Layer 14 of a small transformer language model trained on English Wikipedia (19 layers, counted from 0, width 96).
A neuron's activation on a vector x is SiLU(gate . x) times (in . x), where the dot is the dot product.
The model reads these tokens: " Col" "aba" " constituency" "," " winning" " by" " " "1" "6" "," "1" "9" "5" " votes" " ("

The vector x that enters this layer's MLP at each token. A number n stands for n times 0.0091.
0 " Col": 124 52 16 -279 16 164 81 -65 125 146 35 143 -110 21 -123 -56 -172 110 -121 -99 -63 1 21 118 -186 -3 -139 -72 116 -17 2 -51 -256 -26 87 48 51 -95 -57 -119 26 -116 253 9 57 -28 36 -178 54 -99 -45 40 -92 -28 153 -81 39 -93 -30 56 28 -47 249 34 79 85 88 -13 91 -33 -167 32 -57 -10 40 -169 -110 126 161 27 -46 334 -101 -15 67 -108 235 156 -70 -162 -93 -32 -1 -33 55 81
1 "aba": 62 164 38 -195 -53 127 0 -5 -31 107 52 57 -86 6 -37 -60 -147 -14 -89 -73 -38 -77 27 71 -219 -104 23 -209 -23 23 -133 -53 -104 12 197 13 329 102 1 -106 2 -38 205 -50 76 114 116 32 98 81 23 -6 -148 -82 83 -204 -37 84 -22 -121 203 -119 53 87 8 157 -129 -73 -107 103 49 -42 53 70 22 -250 -116 100 -39 114 -4 330 -113 31 -18 -40 251 109 -33 -73 -90 31 -118 -72 -6 -89
2 " constituency": 179 144 -165 -124 -15 136 179 4 -83 202 73 87 -79 -7 74 125 -86 -79 -163 -145 14 66 -40 37 -38 50 107 45 -22 -19 -133 -15 -106 -58 129 -33 146 39 -147 25 1 -40 163 -48 141 192 53 -135 90 54 63 -78 -84 -160 -257 -13 -21 225 -100 -80 32 -76 -95 -2 156 84 -141 -107 -38 62 -174 -54 -26 65 -76 -157 -22 -80 -23 130 -25 473 -72 -34 90 7 -68 -11 -8 25 44 49 -44 -128 -46 20
3 ",": 42 97 -84 -161 121 -96 190 79 83 125 -56 24 -82 71 25 46 -74 -42 -59 -126 -82 162 45 -83 -61 103 30 97 119 -26 -103 101 18 99 25 58 79 91 -2 -136 -112 7 7 -29 -43 91 56 -190 50 -13 -44 8 -80 -43 -363 -153 25 156 -73 -30 -241 45 122 -83 68 168 -70 7 20 75 -283 -8 -101 50 -61 -174 28 21 -68 20 31 458 -177 22 -1 32 80 75 20 -25 32 191 7 16 -62 -118
4 " winning": 79 166 -69 -110 166 61 72 7 -49 94 84 -87 77 -51 10 -5 -30 25 -170 -20 -51 61 32 94 98 56 123 53 -93 27 -128 -177 125 45 195 38 -52 -96 -136 8 27 -29 57 -11 250 68 42 67 -19 13 -54 -15 -49 -96 -268 -73 -54 167 181 -142 -142 -35 -32 -288 -187 85 -153 -60 153 142 -137 -4 -40 -87 -5 -154 68 23 -77 33 -145 384 -126 91 86 -22 -151 119 -25 -2 -44 47 13 114 -95 119
5 " by": 64 63 -118 -124 82 72 25 133 16 138 111 53 -46 -96 46 -7 -190 109 -244 -1 -8 144 93 63 77 166 105 -27 -27 -83 -74 -8 35 135 229 54 78 94 -12 -188 94 1 27 79 -1 14 66 -79 31 -6 -40 36 -123 42 -245 -171 -69 65 49 -95 -349 33 -81 -234 -158 145 -30 -94 -41 110 4 -52 -125 -19 -56 -52 -6 43 -44 84 -66 347 -136 48 -94 34 -83 131 227 -132 -52 111 5 63 -62 -23
6 " ": -27 88 -146 -230 181 161 222 44 -43 208 109 137 99 71 -13 11 -34 95 -113 16 -34 152 106 -66 -55 14 117 73 -36 -69 -127 -68 211 25 126 -37 39 -80 94 25 121 -27 -161 -22 83 7 190 -188 88 91 -95 -98 -122 77 -244 -86 0 154 94 -56 -188 35 29 -124 17 113 7 10 -10 160 -50 -44 -29 5 -205 -256 -52 41 5 -161 -41 29 -96 -34 -54 -35 189 -118 -3 -98 -159 53 17 95 -212 110
7 "1": -98 100 -267 60 242 48 116 67 -19 229 11 -40 58 6 152 -78 -118 -141 -274 84 -5 128 -9 6 -45 74 30 18 69 37 -100 -93 101 22 176 -95 -27 -206 -16 3 99 -55 -31 55 88 -100 152 32 5 16 -27 38 8 146 -258 37 86 246 63 17 -100 -65 -153 -55 -144 149 -46 81 -87 38 -73 52 -8 165 -112 -229 -107 66 -149 -74 134 127 25 86 15 18 87 26 150 -139 -120 -36 -106 44 -206 -76
8 "6": -21 188 -186 -56 91 13 9 176 -11 79 2 -41 55 -6 211 -37 -180 -87 -113 -106 50 137 153 4 80 85 -74 137 87 -69 -193 -114 107 -124 127 -138 18 -240 17 95 179 27 60 -19 89 -109 161 10 17 -40 -47 106 -39 156 -173 159 80 130 85 32 -210 -164 -141 29 -121 192 -137 14 -88 31 -7 30 -144 116 -75 -221 -120 49 -62 88 -20 151 -23 125 30 -38 52 -46 86 -66 -56 125 -187 -33 -191 48
9 ",": 107 187 -163 -201 150 -1 82 71 -12 114 -74 -84 -9 -48 37 55 -117 -16 -144 -90 -122 33 119 -94 12 30 -70 151 4 -13 -73 -124 212 -89 149 -71 -9 -12 41 -43 98 31 -40 -17 -41 9 72 -40 124 -27 49 51 -147 -17 -359 -113 3 141 50 -116 -276 118 59 7 -61 272 -203 93 -222 69 -38 52 -13 92 108 -116 100 110 3 31 43 216 -62 47 -29 -15 -7 1 26 -146 22 262 26 87 -141 -105
10 "1": 37 138 -91 -69 117 -136 11 -54 -158 203 7 -9 81 10 204 43 -186 -164 -263 -19 13 251 36 -17 -44 -1 -40 160 20 70 -160 -184 185 -8 67 -100 -57 -113 -76 44 74 95 -89 -91 46 22 124 -95 -19 -56 5 114 52 77 -99 29 115 246 88 116 -92 45 -35 -129 -77 198 -65 -80 -64 148 -39 72 -33 55 -68 -156 37 169 14 -5 98 -45 -252 -63 87 25 29 -110 204 -135 -47 92 20 24 -259 -70
11 "9": 40 176 5 -69 102 -110 29 42 -127 113 -39 21 75 -23 197 50 -214 -172 -124 -61 -5 167 132 -36 64 -43 3 141 62 38 -93 -182 163 -110 27 -38 -4 -122 -126 34 19 131 -19 -139 24 22 189 -84 98 -67 79 83 7 29 -109 105 85 189 123 145 -140 52 -58 -97 -73 323 -117 -90 -58 39 -74 38 -103 -30 -91 -139 -24 93 -10 -51 13 49 -213 -66 56 38 -22 -218 254 -98 -2 164 6 48 -286 -1
12 "5": -20 138 -60 -83 113 18 77 69 -114 66 -31 64 43 -35 172 -38 -252 -157 -23 -238 56 177 115 12 94 33 37 175 173 -107 -61 -86 184 -182 47 -186 -81 -67 -44 7 136 36 129 -83 61 -24 30 -185 28 -106 -61 71 60 111 -4 79 115 97 131 164 -246 -64 -141 -6 -58 157 -55 -109 -28 73 -96 82 -16 19 -156 -55 79 -19 -9 50 -26 154 -328 -72 122 80 -35 -43 183 -103 -51 142 -81 -34 -159 62
13 " votes": 213 46 -245 -92 97 93 113 -27 -81 8 70 60 42 61 100 -193 -45 27 -208 -71 -137 13 55 -52 159 53 42 54 48 -12 -53 -148 104 -133 62 -22 73 -29 -112 3 144 35 143 -3 192 106 -28 -81 56 125 -112 91 -83 6 -260 47 30 215 -35 -117 -14 84 -175 -149 132 83 -29 -63 -105 208 -10 62 -86 15 -124 -128 60 -59 78 98 -98 299 -77 -103 43 -60 -273 67 -4 -107 -90 170 -11 -23 -114 96
14 " (": -6 238 -126 12 159 -48 34 211 62 131 -49 84 -68 14 47 -40 10 151 -2 -63 -160 105 18 -168 86 -75 14 -5 -45 -42 -70 -212 77 24 -4 151 42 -146 -89 -97 8 -16 -214 -53 180 123 -44 -286 22 155 81 22 -111 -39 4 -60 60 159 -56 -145 -183 40 -96 -35 -22 68 -13 -25 40 197 -27 90 50 85 -45 -258 63 1 7 89 125 190 -157 -131 -53 -145 166 38 15 28 -32 -86 27 151 -262 154

Each question shows the input weights of one neuron of the MLP. A number n stands for n times 0.0031.

n111 gate: -62 -50 52 -43 193 9 119 -9 39 159 -29 -113 60 -82 23 130 56 88 0 -176 3 203 -92 25 -148 -72 -108 99 156 158 -118 -92 12 30 160 108 99 -47 -79 -98 -21 162 22 25 -40 -218 0 -39 -47 -113 125 3 107 -119 -91 12 -21 -107 18 -119 56 99 40 110 31 71 -26 -38 -258 -203 29 67 71 -109 -81 -118 94 -39 -85 40 44 -91 78 -41 -25 34 -107 -46 181 105 -113 133 -14 52 -6 -9
n111 in: -35 207 35 43 -110 -48 -193 80 -9 109 72 139 3 -67 229 -99 -53 -88 87 -44 -98 -17 53 -95 109 122 35 12 -118 -197 -48 75 -32 81 88 -81 -35 92 234 71 -51 -9 -40 71 146 -137 -97 45 62 -25 33 242 -121 78 69 24 -9 70 50 48 -11 63 -220 -14 -36 26 -32 -164 182 123 -85 18 42 -17 -8 -32 -20 -72 5 -63 -128 34 51 -71 17 -26 178 -23 -66 -196 37 86 -157 -30 -73 43
Which token does this neuron like most? 11 "9"

n146 gate: 106 164 83 35 81 -20 -113 -95 3 -84 -235 119 -6 84 -100 -139 184 8 34 -57 -98 42 -40 104 -66 -94 -42 -246 -59 -14 -35 0 -179 108 -50 -84 -9 -111 107 -128 -137 215 53 32 38 -180 -122 -130 -3 -180 -64 -27 -44 6 -98 -69 -9 44 156 99 14 -62 -18 -71 -78 -48 108 -6 -33 151 -102 45 -9 -26 97 115 47 46 222 -167 -90 34 -145 -85 17 67 -11 85 87 120 -39 9 150 134 -24 113
n146 in: 103 -74 21 -79 157 -3 -28 -119 64 -65 217 86 79 -65 -218 -175 90 -148 -32 -158 -42 73 -24 -278 -30 76 -86 -51 -70 50 95 -164 -68 143 205 163 0 -100 75 9 244 50 -63 87 91 -3 -122 39 -109 206 -31 -92 -27 46 -42 61 -65 10 -120 -12 0 3 130 -34 -83 -12 -135 -73 18 -37 -12 53 125 -18 -71 66 3 12 -31 -12 -19 -76 114 -94 214 -27 125 3 17 -30 98 163 -115 135 -233 42
On which three tokens does it fire most, strongest first? 14 " (", 4 " winning", 0 " Col"

n114 gate: 91 -29 12 82 -226 -51 3 -73 -149 -65 34 55 -78 77 -9 -168 -133 168 -236 22 -211 101 21 226 44 41 156 -91 -55 -88 -50 -73 153 117 -3 25 80 -184 152 78 -26 -167 54 146 42 -44 26 -18 93 128 -153 158 164 278 59 -22 -65 100 -71 6 97 46 -45 -70 -118 19 114 40 -27 -124 22 -71 -51 50 29 -65 -15 -26 31 -60 9 -71 -22 3 102 42 -248 112 -23 103 30 122 6 -151 -47 26
n114 in: -142 -12 -71 52 122 3 -19 -31 -13 -25 59 -90 -147 -13 -71 0 -199 168 77 -132 -30 -25 66 -154 111 39 -146 32 3 60 -81 -90 172 74 -18 81 -110 -104 76 175 -33 0 67 109 166 -192 -154 0 -73 176 70 220 -3 261 3 134 7 -128 -235 27 -48 135 -40 -62 -6 13 -125 161 34 -41 145 13 -154 -9 -48 -41 -73 69 116 -238 -31 144 64 -98 -110 52 41 65 -3 34 71 -89 -3 -157 -73 72
Which token does this neuron like most? 13 " votes"

n121 gate: 0 -15 -119 -94 53 3 -72 40 219 -96 134 61 85 163 12 -105 40 55 123 62 -127 -141 -210 -113 -100 -32 -28 139 180 147 -33 36 6 54 99 37 -34 120 -96 125 -67 -78 88 -57 -221 38 -33 24 -22 36 -138 -85 -85 89 -93 -97 -19 -393 77 39 50 -75 -18 147 -15 -6 -120 85 -181 -115 59 -56 122 71 -65 100 -72 79 81 69 -25 122 76 221 -12 -3 -133 115 -93 -33 113 -3 -33 45 56 -13
n121 in: -148 66 104 -151 63 0 -63 177 -272 62 19 -97 157 62 -80 -101 53 -144 117 -92 227 3 253 -10 41 47 -195 7 -129 -133 60 -116 -29 -141 -70 0 108 43 22 -17 -119 43 12 -41 167 37 150 -41 99 -38 36 -16 -58 156 3 123 -75 44 186 19 -50 -76 -35 -16 -176 -49 244 -32 107 135 -16 -105 88 84 125 7 137 -106 -74 -73 20 21 -137 63 40 13 214 -183 -80 149 13 17 -29 139 10 -240
Which token does this neuron like most? 1 "aba"

n215 gate: 9 -35 86 -79 100 96 75 219 -121 62 24 122 -45 -74 3 150 -72 32 38 -15 188 -31 -159 -210 38 85 -202 -85 -31 120 -134 0 0 41 -30 200 71 0 84 -128 -38 183 29 110 -88 -47 119 -92 12 -27 -125 146 -52 -89 -138 -29 -26 -23 -31 159 -74 61 27 223 39 53 -68 -213 73 186 53 -139 -54 85 21 -19 63 -59 17 -48 77 -111 -123 -125 91 72 52 -136 -29 -231 49 97 94 -186 -62 -123
n215 in: 20 -20 175 -66 13 38 -158 -147 -94 61 -3 190 45 91 54 -50 86 17 19 -73 -77 151 -49 6 163 -52 -51 56 24 69 53 3 18 -163 -240 24 -137 26 -38 173 129 224 17 118 -15 -37 104 38 67 -56 -170 -159 -27 -63 39 29 -86 22 -119 50 0 91 -65 -81 -85 25 -21 30 3 205 73 -76 -209 107 -177 -52 -71 -41 -30 -113 97 35 244 -147 107 -98 -180 170 120 0 -87 6 -36 82 -80 96
Which token does this neuron like most? 11 "9"

n198 gate: -37 50 27 -153 236 15 -127 108 88 49 135 -208 -164 133 -21 -97 138 -88 -62 -18 291 -150 102 60 93 107 57 -59 90 95 -35 -48 -27 -94 -33 3 -36 35 -194 -43 66 273 -76 24 -96 -9 101 0 104 -144 25 30 -228 -48 -102 19 -233 -32 -49 -118 -49 60 -24 -3 73 15 24 99 154 -67 92 -104 -138 -64 -49 -37 -30 127 -113 0 -15 -5 31 132 0 -148 -26 -78 -66 105 162 -9 -3 -9 34 -54
n198 in: -162 111 -104 43 -41 110 -112 46 -6 -58 37 23 -26 107 -80 27 -21 153 -51 32 12 -161 -56 -58 108 -41 -142 -89 63 130 78 92 -29 185 221 55 -119 72 -45 18 87 -114 -153 -51 188 139 56 129 -61 -126 -153 -20 0 -78 -45 6 -64 88 107 11 144 -22 -156 12 0 18 14 63 89 -3 47 -55 -79 47 199 -12 -278 78 -8 -54 87 74 149 -97 -83 -170 -49 57 -131 -31 0 -59 -23 -3 -100 -46
Which token does this neuron like most? 4 " winning"

n17 gate: -142 -147 -89 80 78 -26 137 -18 77 87 6 202 18 60 9 -68 24 6 21 -93 104 -151 3 -126 163 29 -51 6 244 11 110 -56 -63 -163 41 -87 78 -54 -73 -137 100 -45 108 -15 133 28 135 35 184 35 -46 -89 56 101 -71 -110 9 91 -45 -49 92 79 -150 131 -40 -27 54 -62 143 -30 -75 -78 -64 132 152 136 -111 6 -35 79 138 -2 -117 -109 -83 53 155 -50 -147 -6 -145 -85 -182 84 39 -252
n17 in: 64 36 -71 130 -81 -3 -88 -122 15 32 14 148 6 14 209 0 122 -76 -44 -193 -97 34 -28 48 -47 -44 -69 -150 51 16 72 -122 26 -101 34 -186 46 -134 22 -298 182 -72 -11 120 25 150 15 -69 -41 -8 26 -134 -97 29 128 -78 60 144 106 218 25 -59 70 83 -61 -55 198 -17 -26 -75 -32 107 92 77 60 -55 -37 -16 -86 70 -12 19 27 -139 118 11 3 -133 -68 -143 -68 -61 17 -105 -17 -205
On which three tokens does it fire most, strongest first? 7 "1", 1 "aba", 0 " Col"

n44 gate: 33 74 93 -6 -66 78 -59 -25 106 52 26 -106 60 -129 -16 73 -20 82 -76 -68 65 186 43 166 -182 -3 -164 169 26 -40 34 -99 -110 33 -98 235 194 -15 -91 -49 148 -153 -131 56 108 175 -131 6 -150 113 236 67 -204 3 73 115 68 -243 -45 85 173 -103 -82 -86 -68 101 -10 19 -42 -45 -153 107 12 203 37 -111 -126 37 35 -129 -45 -178 10 -42 -31 69 -52 133 97 -42 -86 -33 82 -182 -29 163
n44 in: -14 21 188 21 66 -57 -59 21 173 -12 24 21 99 -40 -45 -41 37 0 -3 -40 306 45 176 -61 -38 -73 61 19 -9 -174 59 75 -116 -44 -110 -195 -3 198 21 6 -6 -40 105 -77 54 -56 -16 -3 0 101 -40 203 -160 -164 11 157 45 -51 -153 -42 108 0 6 -209 -76 -6 34 -194 -100 -22 95 -126 95 -53 -35 25 -63 73 69 -63 74 -50 -31 121 64 -51 121 111 121 -46 -64 43 -346 -159 105 100
Which token does this neuron like most? 0 " Col"

n185 gate: 77 107 13 -208 -21 37 72 -16 96 203 -152 235 -179 121 -135 53 -52 -9 -26 -19 -138 -155 9 -94 -46 52 13 -118 73 164 -56 85 -42 -99 -19 26 147 -85 -115 -3 40 55 -110 121 -110 33 192 102 -126 81 -29 -155 187 -118 -35 74 91 -43 -13 124 -46 174 91 51 -102 26 13 -66 133 174 -103 -6 -53 211 -52 -55 -6 -6 12 -97 -16 -29 53 -13 -30 -122 -93 94 0 -66 66 10 189 -373 148 57
n185 in: -11 40 82 79 -10 -95 -130 -35 -55 143 -114 -59 58 -154 26 -31 -69 -134 -158 -3 -244 -123 -28 0 62 158 -242 79 50 -34 -111 -41 -30 12 -153 207 -53 -25 20 -6 142 -102 -14 11 117 -109 32 -40 0 66 63 47 138 12 -22 -152 -22 -118 110 43 42 -192 61 126 -182 -21 -68 258 47 36 -6 9 166 -57 76 66 78 51 -46 6 45 -124 -30 93 3 -217 8 108 -120 61 82 -15 -35 65 -21 159
Which token does this neuron like most? 0 " Col"

n160 gate: -151 100 -116 33 50 122 150 -24 -25 9 -213 -189 63 15 -144 3 -49 6 -16 -61 213 73 299 116 -9 0 -9 63 -64 -15 21 -88 70 -73 173 70 -184 85 83 146 -175 -65 6 -50 -18 -66 -69 12 43 -21 -175 -94 79 24 -39 35 103 -19 -169 -229 59 -198 42 91 -100 -59 -52 -45 -113 -6 -59 -117 47 61 79 143 15 32 25 -15 123 13 202 19 -26 48 -12 24 -23 -27 88 168 114 182 -158 -113
n160 in: -109 91 -72 121 126 147 0 -78 -46 38 0 -138 -43 268 -146 153 54 89 -58 60 -30 144 -88 152 -76 42 -160 201 -128 -6 119 -103 -41 23 219 160 155 -42 -3 -74 -7 29 12 89 78 -177 -34 -85 -22 -18 -13 -6 -103 -63 9 -10 -46 -162 38 -58 130 -53 -127 -125 -39 -73 -126 -100 -182 -60 111 241 6 -27 -27 -118 19 -3 20 86 32 83 23 -38 -54 -46 71 -121 21 -72 284 10 177 -168 -191 -27
On which token does it fire most, and how strongly? 9 ",", at about 16

n122 gate: 12 154 50 -42 58 68 242 68 -36 67 -61 48 -134 -104 50 -105 140 -53 131 -16 110 -58 -46 87 -8 41 -152 -90 16 -36 -13 -137 160 33 -29 -5 40 -76 -67 -174 17 67 -89 -39 -55 -27 83 -64 -78 41 -100 -48 26 127 -124 -81 -154 89 -27 -150 -97 213 50 -24 108 -43 19 79 -11 13 -75 145 31 120 18 -95 -31 -5 -99 -18 -8 105 -110 -78 33 -44 -20 60 -133 -41 -116 -32 -73 0 -19 216
n122 in: 7 157 -36 -5 44 157 62 -33 -100 -82 38 3 -8 -128 -38 -34 152 -10 92 31 81 -43 0 88 -66 41 -107 39 -129 -53 -89 136 -3 -105 -130 -102 3 -32 69 -122 3 -75 -147 -99 33 -99 -137 86 85 17 -49 35 46 226 -154 -29 -54 -19 -31 -17 -41 10 30 91 93 132 10 -99 -63 10 237 8 79 5 -15 52 35 59 -51 0 -102 -44 -134 -77 156 -33 -12 -8 -75 -89 -5 -88 80 59 41 174
On which token does it fire most, and how strongly? 6 " ", at about 18